Layer 8 of a small transformer language model trained on English Wikipedia (13 layers, counted from 0, width 128). Numbers have three digits each and are written without spaces.
A neuron's activation on a vector x is SiLU(gate . x) times (in . x), where the dot is the dot product.

Input weights of the MLP neurons that the questions are about. A number n stands for (n - 500) times 0.0012.
n24 gate: 411458549573533504300459492631572258504438436171521916508480272313566480348612446358553418587650398315447697504567362504671529516414492447413500664258508646426512530370640290567431681291472504633429600696755391549258413350362419544580577697350500650561318650644398338369242207447475452512450562454196437479496524553367488488488655496586500488643245203599792576476649328675737733397542
n36 gate: 654635472574567379627391473274798631699738508295393344539629690146547377563496552662348512557526586551261484420784399456420429637669401398421399364500437741355550512448638475504465657412508344361643277489568287376265693416556535693519519708438446548512524564626563567613442466438516688477484484564393480612414383635596405515631204701559627587590261690413481508653405676516348187572318
n46 gate: 709496546715542479365582587566650230404652629381411384500877698504304579542524547147492500520624483392546371424337529372685446413715310492365827662471487748529553509683563713757587412271325599416644517480496336459635227390457706213662467458467480352409857548671583605433766516541500578438374588508695551793405425455570277565639595422396549416401487533496354676451542575381554580270646
n78 gate: 690428548394604642295672508461704667457524512508568476331421449328109278377419351484524374347481637433330587560511547460653373614326512350312254383346516582512619430468579587450696639368620473564351412466378547590496456572673516651370578441328403396449436637290374724749531319535564446665691755645719143581457492847593388616292457617468383568539429563500465454376289547629359424653321
n90 gate: 676492466711854616352500574392398566517555427591905521284400223513425711801496768278658408480528566525467396653536649347585471704552492245644396504408487616354577679474307478593496487471520529310551364596403714446500555483232331516516434755405239568642374640425654546412443305608487488546281605627638534611492604335652538524690380269705595273201350483626602590524631517513434449318164
n109 gate: 512463717565405333554254444419325448451314340613719707126488448517598589283436554609536634614449334512422500919395573625496525524488508610550286283573377682773401474479647640567504271344628464409338546379579295221440311712600367468385612553230576359520496394357500653244396504589521436419451434405385542554573314633492467568517281577627653529338741714475691340504311427695545459634715
n111 gate: 250454564403470306690530541750464438466314523274504757358545771534571496350420615703552466460446437399444403588521429420551579496518511571496450423620493563567504359565279301547396684463335433424618519812609784444323704447267533504558548328245394466493228414459381296358585233589279573307523232584358273447586560437485568631640500500568445613504519481492602405376356634382545500500600
n152 gate: 317337417595377695504706556582635500764513558350302366500608483474548355365754420530530470613437530296357444500653496509592443400645632831522596522378548504387403246611609464446625665462700625491632531770462410423718417274668333700685372487496373518530395479617587491309713521543262564224307469584018652562643681496419649733773556350583538343198357573347589496271399366504880351592706
n154 gate: 428338948626302357583435480410420524476533724577384488382581703321480340274364688548577578413453602480484508425332192329417500565512372504297555399623393435578504590621557577472252516580444337471575446547647359618770298246600403568603621582561844541537731504619325694316371738305454319492405504662604420608349260661452545480210451399414601405500520399504592396620541565442289761532200
n221 gate: 504316338602317767468449578465454546472780313504552461531355449460429399429550428566473642603500465429476532468526746564649722469628436709372511528725397692551500554427583541580618583593473657524520348409806551520690599452580473345408194445188735336437619383350543496555752470606564879414456667259370241512421629290500691642444390340425562409402437508409723380485293308456555716359386
n225 gate: 570538667556386504488459601511452481526615531448504271526617537362617558542570539627737221679427534621492398500558301257369785587648584580691540469659572522485688468601530409343744576456533673340542611489570582429359424781604481611211292644395681389421306249470481485609593630523488574436405508339474473450379725597500695769458500735621396538598496552314294407437454470408312194566574
n228 gate: 199580637710349566449389660322455305281382341459954475446599521652728492629358314566372724713608508284525654441453673589480546459492517662475488623517745537711435673508371396376566500467447216538407449448524746759541521420394717622713533342652776496612525532583301185591508508574314590558500500601637342623314512304451580516626356332675651679541400467371536321646601719669401382492581
n229 gate: 496763551521526445634240126690417367339470575752491580458572340466619342679281405307272432270565369449517585405350378526672470729374603517689427496619207555704661668574257580688576555417762264521543444394479605500617427578634420450628387615408737453216594635619420491453629698483276646412350483319417369703398703680383573562663614445423542538293581710466517671479847610703644470381623
n239 gate: 293420778456425482362552539487406634715674491739424557566198282737540223500629356578636513513369522254755271567580461482360632140702580377460555383408518469579346684473791477623452350573612356411496451614347431683396411522549352746922375399426250326281402601619741251684349265435321573465420278388581532428588474348651367217522417417584526469491628243761650517500558487361561447334441
n243 gate: 426711692574408371500533587662719386508584659607470471894409471437467468429667479373214467625688483400683604602182446173480521604572475696433392786442496533429601343364721626564376675316410521302699127396524303475430471118670237484774381513409598542321576636596404319454418571504335471475597420585561239373421550545357458463433587426529545496525337269651443545496466533568599378754711
n246 gate: 553365797558521567352595492587382447537699651710572351483405426627358631295520445636666475468304475362655608504448579560403324583628542722525456607500471599796268653513462470444334425754790442664559513516520525574529458440334554598443344479624365610275445592337046601633324325459636774525428521534492324636708284759730690761289309756646829462645579446567472422447416512390521487387410
n250 gate: 416382508450684604299592684577341603527512676343685608662677335626453474574614448515380605308641643368554535496437319591725492492478480403508652293675500588550356711488757427575245484656678485292421792671444450542263430314504692630647279737316466362740430552628488457430435611550599527400559445295564468587330481515523586530575716439659473746608756512496534538568668469599423571203448
n259 gate: 277706576488665393435461508313675516440358669334532314607635563703720538636527618449536265230584524320552328435409650431512472416580472492549385414608492532640500346414436583604444628578336583351317504366372665551374327598573468253500492548697356674377484508588552387376567215445378559607375468610811410427218718630319593632524294551548830761369488346640784684648657480484563435369484
n282 gate: 740466817508343555483512633701709632609474261458496634483429504073601628521373358550739719586480559538420462560544513423439449416717415538445395616584496525567607333513492460415588694356446630632521603484451604367575530500410400583459599791762393351395458265226315589500223352805462479575356632676369387513596550214351351775504316325622633682630521329437738252632428320226563325618509
n287 gate: 472463504452346516545611480576602579292435521416752472456552448484580879516504677452636765617616520347593432631500452615236726312542699629533627241480415636645473361405431374395380504642437476297574320546710583576674609451619389587504797432289378777480330392625608663580824293508349457488553618496559268668564732373615362665516556460625536383556424365338571275528386488398708305430741
n294 gate: 414445646475479446454471484479269516525508320496576566624616809665458314550658351660355542391424409612608654462571533538657617591480765458862301432454383500687253283628533444568748654586472739588690745464480623545406374343636438520411353363282427525508542680483492643670324183446580374644391605360480389623541587520696492468294430537133525416607750282216370732455731587619359319347414
n297 gate: 443748691508542521399385357607468545335311667819408479323418516445417461703670724455702409376591566425554587462579586483424562562508592492387286152396446549380472625631571651640525529354488582437538622647769455397508496584855749528761655500533447538417675655400777353711394437496656573352525617677633543656533352214663575310483586529508398612529334623858641200731475599707710496548581
n304 gate: 232311546282387677739500271570573557710685675385709311611525541349508311409508255635245773552575599397711492542571270445560546409583571529550508449512608639595577301436405573564611417439532381383660752227316586406476525677555418342436492686475488655389638687512525625632537563578332468566429558323500474319516393476862521492341254676496561725389637422338690516577316624732348630260790
n24 in: 170436302576523504459602305509675452402373810562482643598589536700859265653321491496705701847539242536890518432705424518431513451779495379495393482720522340478609580752478416656522558395395411591340254251795332429557482477431606579426571590433697541473342806680674541205839624407391364593676600600539717546125553478782518548464478558527421284451433460455378509491473504468282441465630
n36 in: 583561407288451588565309396596677745592541325432524600705392552320137673411374368373540480461543716327302496192427480545597472516716553177308519611440573656452280576380456580512644508666831616447602463434520385504433532348385604579625452633440500426609390291500307606701445473460639555580561655291437388747653372560805374543365656600407552674508282436468677251555284404664504582441621
n46 in: 369747491606446244441430456712431774389527665632724628416368390554571631785522640640394580474359372762464535622242504346260647642453469180136390441416567522691656546373825472568588282256630575809550410445504688351325625654514355509620522367430804307624303530722531096637382601760617287544639616414453669328465522426465800487437513482651439509575451443683483500392455359622377689577367
n78 in: 799623382610561439550500428299537313197658665444454542167368579747607580298448516748515603426551523409462401546398447760566676599442446412488464504557538508546548568352305409405424702425452322354326519715400342700421358566508605373511653569398485485606527577462546388534601453508755451432485439500485265473572666553489458812554481617439582454387249410454407444786903489690549458544508
n90 in: 491545487504626345807456606819634627252311394491532610389341425676544398719604818399376620422705584433228331491687593623470545451432266411459249587340264496269660440755692347410699710382400275433156382428444408482649715500446302583461378745575330505660406709384380576620745542610586609346455657613686436291376416636421244383392478504353539379460589231697383544557374380654283680556812
n109 in: 492558394665475423414444640645524309710640379456541572698460372578541415569516450596391460429438428549528512541373464521433406617527631362242655691634257737484386441442805699496395703266460826377257899442449504372512622450628344329696854634528464397678508656455645213496532438653451301604328418582413454678355500416588381737410637552488324630637549512390532556658545310426238607512308
n111 in: 404639409434595410472702251492710654578408585488782547539465597480543496429500432717590484489662364567500484552470426564352524766477560677647530584131665446539511496725358430561461771658439535730548384560283279341403504528312151454637674579609504715527559519398249611516492433500512654317401536396424339604586172508631615331536395667378604551356641551393546246327274375508492552557678
n152 in: 661542545292629414241419715749696625623492517654504569647508557642574457401512575427525685257492463697734352379617451433583615652555616455234618374545652569492748397382521560337561673532408321670696433531703553565427504500320200492596488360472295138672396496414557130348435676492721653565799670370692631400500582391492554504338594601574460500455611553397300323737429398454676309580504
n154 in: 350341577452516788471452317476339354632541674587488464600480488561383519577473594587476532239539380492798448336278448303484577476381484226374631570452516783576512404681597362368588758417622360451296586677582389767488650672578238642449413214277575321680508488560452667572658814608386496604520812700527463328588332611575330512439412405427571395320516341613543307641565656643484606535454
n221 in: 543460512327448342721449210768492465429548447496624413539528571524528647456488625410244445604424705710389666464530724391707082650337700552596648549536472685662373641455468533408547583570566484688609673458243426445500324347589625574665562536614376472615576431456346520306702526469307621390352648395327394375547520309364228597564465453512527536421413571385237523492376555085516729419455
n225 in: 528493518342467424765274267558468493728434478557518273514594443437449663646744404740392583384570302449565467345448572533574391518493584518706333329573369608525412345652697576535597442532511323606478629424426310586568577448463597471757678540529465563601335723529572295656610427720577582601288343533588470396843496597596507475548594496722446380356442421562436386535760496504543507381579
n228 in: 544418666580365665484408512520555544512684508500312576693629692627722669613559554313512439641632512528524565311550392512313427568523439484504616492532249416476594639293476517656504634777480323410549336763570552232277406763405424313570440492460306467492830504585609847565583465420422488512504549270634442521508793743452398535709380620459233151496274644484468540350659520636460197461571
n229 in: 158621514678338569803464768441522500541635467477584632495678486644537338454469327464368440438680363243238665495675355523465597550351593394551588303523381609651862490425426629597445574131738673565300635465367826327410578570547545297615473775473267565505569698330683291312734469500551549318347125239491340523605495518514171370565591740431360505582495645749509801697556751570386588709325
n239 in: 610755554224446424536349531554334399639582611456654451388665531290410376586649216620509410635237504347406626445337549234574599482281727415541594367487716371437806880436631233409571324738873339949495646655396677580416545381601358637587403491531623609500428146257625573370407444353920522522491509331539343473460665442544595526741415522356557274531428376491719342368423473550558377583347
n243 in: 517513576500632403766442521508414309285436692450453655550395504268293391487261500229534293242585848542466728573645772742582373378738414716586524504580403286458595337375364496308353580454467282381311448629467408609496530410698396637615604640772690350298470476648593624580442158458504413416598530513488513410778513392429496867633576629521508487458394617177422657545649513719450538377387
n246 in: 748369164530283718831453538722571609526670730572426500568487513483466484349776500377342607500677534552483530784594581535633323534237370595187525526333586509384797585417220424591346418521429266522395504541404263338652638413583525530475580242169584343714548681358594665401559480423487546355452548430358562469248509631597431563552743377392703780594483394750517450769474483596666613741438
n250 in: 402766376634574473680336683577575447646465456431679400535247431535481493539541496439343373466474412307488812630445691555362477661555633666551603591369415687365361492626454464675354581749508550609386480352765603424436477567775508568448326658523523269535399437485596364596303478592371549267512449316451655803339680508511527338473511595469485570102562420655530409587605273296420336455611
n259 in: 520496504366182215575338379476612536459691546480388313390455646326394574586596421302667688361378545705385312504633532533544360361582388742616445718606410293565468688693631624350671738528300224537517375277631443488371611608525423621397504730524436454394537587541549566480287652524471677662632438504381706542524484443746781488413565706541476467565504962442308468504421125442484525488403
n282 in: 452488455653557488397620344693504667339586504540734564452331460586480666557409587468395625582722247650699694426697420517461394573690525646438264396383581492714634699492484483473246419738666428623611718628390504480189745240471496456496524618716512504621467652678544533257353608484599512657672525381508512508605399340627385634615745408346344345407459408419666647488553109776440656457354
n287 in: 441594407340378448439591599348673393500316380588614700588396520504359676452775508694500508457554580391581460578373265664663597612515382480455481228359528723243672580199879555368532431334492532528402320481387563580599593471557405397469366645468350667568610396468548581544749527492696188388549427635273517340488488464358358543325312667419381500116649381480457748539346344295508358395600
n294 in: 587766321517538475612471437323203500378573561672449647327454466349398569249624409375563669566508500508458555504286592535578628669443449559285472491754632676462682562183270655623466602425504572787496242614352751508475440250452580504471471712563226259530444366373682444589575718605392579521158252500475395569525399554537748417603698374530521713685411588768169587786577407655420599402378
n297 in: 496441363484408442634520504484496476376198683320571492582262647483455500173528365471533578484532685587587455420366520711516459323413500612249824572488492430232411470394575474524373425358613521504613269603696496541272650340209480496612439359504658429409279456405298245636504618664643532684709663576122657294549582529561629286626246586388305396508636590641556613577750533618418467852457
n304 in: 428623635315671271443466328548555841314548254431654405513595741755648670744246699363716595500388556591300452407583440571487199457525575356707571362600430741253521541713522744521392709419479474434575469708290265522423614195522431423601483304496717526405566492626357250630338293444407440354561456655437607748543478474509487436491789547583252260547387427421648632678776427557522232336446

Each question shows a token from some text and the vector x that enters the MLP there. A number n stands for (n - 500) times 0.0098.

" were": 637418331486572406519431506515435749555629187464629440431443688543538625493677660551536396452392482661550558469449426570566440386454476410514637561371376432490434285520457523482326410316500416485545330518506370423531395504572656614553311482451436475478524566532563367541542638517687467413513497540437187662384713481515581650392357310543438514610691589245649584543559416550603745540478
Which neuron fires most, and how strongly? n221, at about 3.8

" ": 577493589452618527792375417339406606505719330464549499469469587617617439557482459246512338493509550582596712477608444436403336314406397481495686446427534406429644337347631415556448368682525552700332411518468374427470345474332536755584276477580412586475451423580574513463582505497586317489635528515554295584446363517523631547521494487406469557600515597609479541519508358497640709610715
The two highest activations, in order: n239, n109

"T": 604552486489623450674437360491452397568746388418527585366502519582383513473520472527524481651322450492596405359551485392385406424466388452497548516495318326380740387574426467493440420458508699504300467454531463554596425546546635689494458493596405538580425583562604263373479596538517428541423399630555314768442513535474676490475275514399498568512533584291547718725537496477663697768684
Which neuron fires most, and how strongly? n229, at about 1.6

" Z": 610610423563590399608580394497375608510627280419570508628469490652434567434497427581568410465278516541552499374577509310461462287433433465453520445473455304572900372548532431542348433544470593440444435492523415548477521581717570582462460494489239568517374327599686323395539552576606499528578422744605404648518539429581657534406336635281362528421671489287531662527482455518577701594606
The three highest activations, in order: n239, n259, n287

"2": 429536490607447419650427448549263610550717410437612536397379519596555629534551615375540321408626586566652603367386442460456368292447316503547645561322406527394596303596526390601530462531544610575457400384536495435635367421428645490577465449593614472659390547636730471584395494439643337633605431666458421590517558604683628489528426629278557537574671687497460403611563290407719600657591
Which neuron lights up most? n297

"9": 676516363475489473744512526365416564466725347402644337468681542565491539510476596373611465583509493593520698500599370307453400483472365288435701523406420526406586432370431346529614350662451543649449291551513310389552499518460641626477356601519441489440405486718509371603500480425567351486700460461575456535361383578549566612498458562471450619572711494413439768531435469533658774504679
Which neuron lights up most? n46

"ved": 538489356386449412648249486443420745585682197442502429350426510487541523523381521340506430585406200561583670490515530298586503399389521507453528523363312449379514425415392348601562442280411442503205333472610471578619499660480676632479381578508629529517567532646578543557607481575709428519524384604533304546418725498337418465518294504419471518383564468324474521603679541647589459527579
The two highest activations, in order: n229, n228

"5": 400394459566449445727485453509223584552729407476612560402469507590534690540635594487581378460549487587687678390565529423512441268436303512527648553326457479329655358497503422590496516529506590598439481506594363373614394496432627501532477419717653501643405528549699438666463594372678383641573455628520434571535626503641604534517386528236479466534589658539467483591471277401644671667644
Which neuron fires most, and how strongly? n297, at about 3.7

" Go": 646510507403484536674388402346337686634527351502420580493463502568479665599521616441520449571292744625609633445482288520424480453466464571488650528490389514395634484565487411548402389456531569566248393390505377301543600501509663551380422544415520462548261590608609323310485366353473450429719381616628397664369499597633598538571336624381499417487845479245448649674508266577478491621533
The two highest activations, in order: n109, n250

"–": 431339431472540475613581437425399664568609369488695466520697638517473435592633544528581576429433564643742439324537410439460339469360374512493572422476366494432512492584414338547422561676592495829430349471362403335621288462454571481553569510632557424489395295572687384660509606508606302630583385398484248480427477469448613576504362645486370671682696425350408533732602539443493586617560
Which neuron lights up most? n294

"ast": 530280547601619444461382405441328504661570309526502565663491516585333642495507736365561311488464567532541449506564357447433339451514451459670391565436347367424576449589587565410492506496603350544254461424604525416602443727498461511503520378532511626488400371532620284512633586682721444589560482591512211664663470392533500419425675608548366689455492538410557478592561430839610625401418
Which neuron lights up most? n90

"'s": 606675635574607566630567535318396628571701302506624400700479654726484673595631438323441521536437496461546433303336569498320368375369462505489551434584409342408559311391388346529505578444373407524520389420472449420479306530509628613314353534458506599471426359355484295640542533498718411499483364722395464493462610613486497307601737333496404595516631609377421609524513463535514623504616
Which neuron fires most, and how strongly? n294, at about 1.3

" the": 522528557498717511649462453300415607626876248567626454402452541689581619580642537539467468573518502550545645410543566339372403455423453401549561514443564473550469202483506334529391487457409432511523372495520527506518450556598616532534477410578384589538390556472621448580580558536619432585610270795410254561599644428510604586484427467374464414570598497388459580535485456558582631539549
Which neuron fires most, and how strongly? n294, at about 1.6

".": 517531599379553566564349384491403610612722234489677493518528422501527552675560641507464420548395483570654588458569492545521333409508380526450633420459483449468655421486489408426423394386324513539463370539449637520558496614658649580670495485526372529517348562545499444513380702651696516595650383623364253598611663530397523488488249585453459536595569512203451469523445446669582711465714
Which neuron lights up most? n287

"1": 647508354509516538626453514592384568582549382413602503520361475554552627465500632376431345689460634725573621420517531355683365387491437423412549471501527328384689354617455437606638441292525576483372460537500292342614381541468590654609447498551518607549301486648585595577520497448500276654580403762511356364530342359581747616569490622277448632451485587661406581697660402441745661588593
The two highest activations, in order: n297, n90

" |": 528716452483552476581431546495615492526661290385585379695659536538450481514485554457495394573353463396779425399486495372393465378502425540546568590394431386427552385387506460516382454424593280394358467586643272276418544675579491540480494633372523554451288668397414293388436343567627520454688373564460309642473564595395554545623590589348469775654660587507488594524581484458688763461554
Which neuron fires most, and how strongly? n243, at about 4.1

"4": 530470244670625340713411534368337351510641172564653502423585448525464614429497483358627541638575464601627516403554379306538353346650272327524579594395427484437722438403599231684527532538567557631459558642547291385535385416428636606562480538557486366488447484656536364521517495409578311593555458464450418505449360475558492630593303569339471579499522577441388597642617387555528614478604
The three highest activations, in order: n24, n46, n36

"7": 536376303520495438790428532398335433442711373435648482419524527480561556538495525485594441519606480607616565419657429294524291377579319360466547528342491574480789384425569331593534336648624581655216476491511312442533407495427730649633314494512443470558487533522561495490498491315551300600694455615413387483436400340585596592582427556365446534567612670562486523484617358459643638411607
Which neuron lights up most? n24

"als": 610566424525395633607388406368464641605479374475414579594523578572509584501577523532479359644159418610679669456499280527513419692406517416481551709362271520405523635468435346505461370470417520655404318342421430303535516533602558479570499409473492382351407669617570447408527473510558380698795574450559326592326426613561529434724390644338535516537784453461467420657421266551521512638521
Which neuron lights up most? n109

" Turn": 424473466507429370628530419580502524648653202522556652646431586543640722564501542485491611626552579418606403407519321478477363503273308418359598497581318332470645262647614478485449342633468320591577416620550288393500469604596602524425448497537324462564357461588506331383508480511674602373578434600449453671561440552461533371518275344269515611567636598332517631445654411586534658485633
The three highest activations, in order: n111, n243, n294

" Apps": 439602416580418434603504550450358456810585271709518540608380557649542613492415521512650444563400522612682442268523482412397392335539271521402548493563426351302635363485394474468359375427487437652424252472569435437502378617689478579594396523484416597638388646681576405401607582542756387657552510563506389622344573639571633355477507521361448517582634458448426458443448433475603645693621
Which neuron fires most, and how strongly? n221, at about 0.89

"ond": 506539459589638482582434495602303544687484339522552196471535484562460732448630473617298436563343411490548666445498359548468404468235425411441526504634359329369607382555591393614494373719534498670445407492595337384489399589601464375325554469657484637570352592633716394326506586568654386524476431669521482562536426425499461454628408549365267532452664485271436736782517420524679562632468
The three highest activations, in order: n109, n36, n243

"ing": 441579421492512464674445359347410456611512139619446466509560590564460761455408451421635333543329462549566727406456326559373436494458398418335672541575438438409673423561534427606550527516404416695711337495547473178585440528414632526447577461436533542446248668537584487397691462420546207567541424479540411581301700466399575498549397617361568592468544592399557598578442474701549523530590
Which neuron fires most, and how strongly? n229, at about 2.4

"0": 561710479567463541592552540477297615689655449439715557499519533657609571465731718581671446531590515568752531350530513482560435410465440582513616451453290483266544484550414599600502463533588491525463289548541257483582205547533487413468381438625592539554351532549677531484501705557759535604607386736369387546558432428608623577541536514340438635546659409596494606614553470355602631708548
Which neuron fires most, and how strongly? n297, at about 6.3

" Red": 541596562607618449583499557591325658521687240507683631445478516624516766572592505419444421649502564424630450396554364499377402485380371581408475432390430234495699337611700459496448453600513486488562449605561298283531428520481569526342576407612437582450494439605679249604570548492552496566608341691522277613541561358567498578527558549378586422517710492238394548561521381579513733472487
Which neuron lights up most? n287

"ine": 562483672409565538657450592327443531673602334433437232610539480458259687600384591525560349616450627509699579567427403440448537333373496435585709526491388284502679557352467433482484386522336351472297449409695278341513631519579467530423454440537511532463490366529483324480490474469575455637553421733618379666511454520533491329557750488494443519400620576358357496632423334657707709582654
Which neuron fires most, and how strongly? n243, at about 1.9

" +": 505380479495604471663401480414335553633678245392586509447457648531520477491508607311611494556438507631458655445575349346485300253513401472425688487433379538516577301358542277630467413599499556681393413561535368348544407421497655689602444493615275437442446530552468339464430503458530398646560457425524365520486514523618632544550429487268482566521632488372577443618662402481440713563758
Which neuron lights up most? n282

" state": 649523576525530422637604528525388568518712401394443517554521623666480550681582573516398371708293529581587431406700372590352382365425519415416523360468430263415610448396455453491333451558520439570392357557590324391401462725483549734460502492535519462386454455532437383519515551460703501572485523790530111719573569532536472432630592467569441648563526656447543555663472442684455682539474
Which neuron fires most, and how strongly? n78, at about 1.7

" f": 499360400413587425669507305403378681469584266443667589479378623488452534429508558482414417669288376407513545418619528506538378494621393615545718403256378327446680322639562407494426448353542557568445362631541747538691487519553544685425342480638497558474347563698609383555704594549523425452524389577500318551445592473597621649458388464437529587572520542294511404564655319613731576451663
Which neuron lights up most? n287

" |\n": 541373426456537409607485509420403524537704378301522564497490637629501379593498611448487404565370592690570474425500504436343371449529372322515618408443215380440610442437520383630405405568516407609364409549585531512391473556390673582522509337455455515553406528424600271416490538471717575589557528377422270701365528628603606476479397584469485615540579563282609466670495396656617805427720
Which neuron lights up most? n36

"ists": 566563554539574584659402611410474597588677243441347400550448582640498651436412547418596402623307514592595486473370384446475467439408404370632615400345321254522566381367465450488450340368544442523393448568520597507583460597631628579547317400543629427392398442430519310516540716591757345690628466666452295669514578501523452528411479538527419402483617469404507480467559268524619740488600
Which neuron fires most, and how strongly? n111, at about 1.1

" been": 590407408452511314576340374502399625580680174478616429367372715583527588456528628536458434543296461629549578432439515542558373338402382406547623526410416284431485419493453392473432420363402469526467355532623533500602528553565755530630326402487518449468519569554511448572654639589596443451564464682439288636415727414432497583352336338482461490579664604244572469616580463642654644576525
Which neuron lights up most? n221

"ly": 556411521397604606566520464448476550561699305509598455591380664675455632459453573456438341576362524521572550262504387431478349486329276476486549494405545408496642411579269531590507436428605407630307403514538340378575461677491666615602311471325580492427431430524489493701610605406676291630651356776589323601553602368606500511483476513535366541479491598287444672625482428726500563421561
The two highest activations, in order: n78, n304

" One": 511479478608531337613558570406368558520575295652712520460497544640470603556479510425553530541376538547510533359493368420414450420503254462416542461554376306396798310514458389545406458478511449573503411631538252397566321681586581516321563333398382613709452426506560343626516519560662337512482191640609405674582639500559559453572447488275346602663657618337549641493460434586472615539574
Which neuron lights up most? n221

" city": 596570543490549502558422607504306660684667251506446525502530615560558802631452481393594319565429488559592431375614358438542382425344564358493478391511437326393612396497487456528367456571524398624323407559542346407463610712576665649503481386583537577463357396622595380554619637474738489552585414715417154623656502408609531454471536465514467547568651459371562476571472441635503706498487
The three highest activations, in order: n225, n221, n24

"|": 528611469404596554719341440501493500544668314366567411551628526541615478559543612596509403607496338379697376382553378488430332395453361519455637443432392410365676386470574353442425365447513549429401373515451390430471437590413550535534485417360459615548347749420498306321410456476581427534698412724262333658512540610514525529671486582374489628575737471310525496524467478502641768516652
The two highest activations, in order: n24, n111

" Hu": 545425647522511383680357413451369619496548340429452297601547639520548708505526477414471520584422525678530540517554587615269508461545359435408564433571511309484927444445450439587560431428465426496468432498559449402521422503676588495380505476629386593479324415530522288435508535437638510495642464850605495603356579446619572435427559336444510548452651692415528409451634265438571715674700
Which neuron fires most, and how strongly? n259, at about 2.1

"a": 463499621358542557579399438492363616664744171499660503510534444536548593623619634503473396571393466571593544448516538583481287402488329533457632433433498473451714427431483417471419417448361471547472325565467630536563522595650644593600453460532389556511406516573490398484427644660710553619631379629377259641632629482403482513503297619469450552597565487255500485507459425687600673453683
Which neuron lights up most? n287

" inj": 526482262636718524528487364534475600487604211473670510538445596441403664518582393434502477691271361457601415548463446592488301420420281504301646370516386407314629428664699569445421458495514369604402416656285435446573433527532582487506482411658504638504333576656497345598559521373776446517474482682590217508587473471406507567507539562492393634571580474380428536658625498576541660542591
Which neuron fires most, and how strongly? n78, at about 2.4

",": 438446564457601481574307497439470633517819270447706517484392640453468571521442595396462446509368392616550578472521394356583534353430307562612618493544419307407423462567470505539407398434347506540412288587462533524500362542629720599594429559488494414604436592478457432439396605467549525522641391602453182581414552406387587621273531438435437568513562554308590573621551495471627638534700
Which neuron fires most, and how strongly? n221, at about 1.6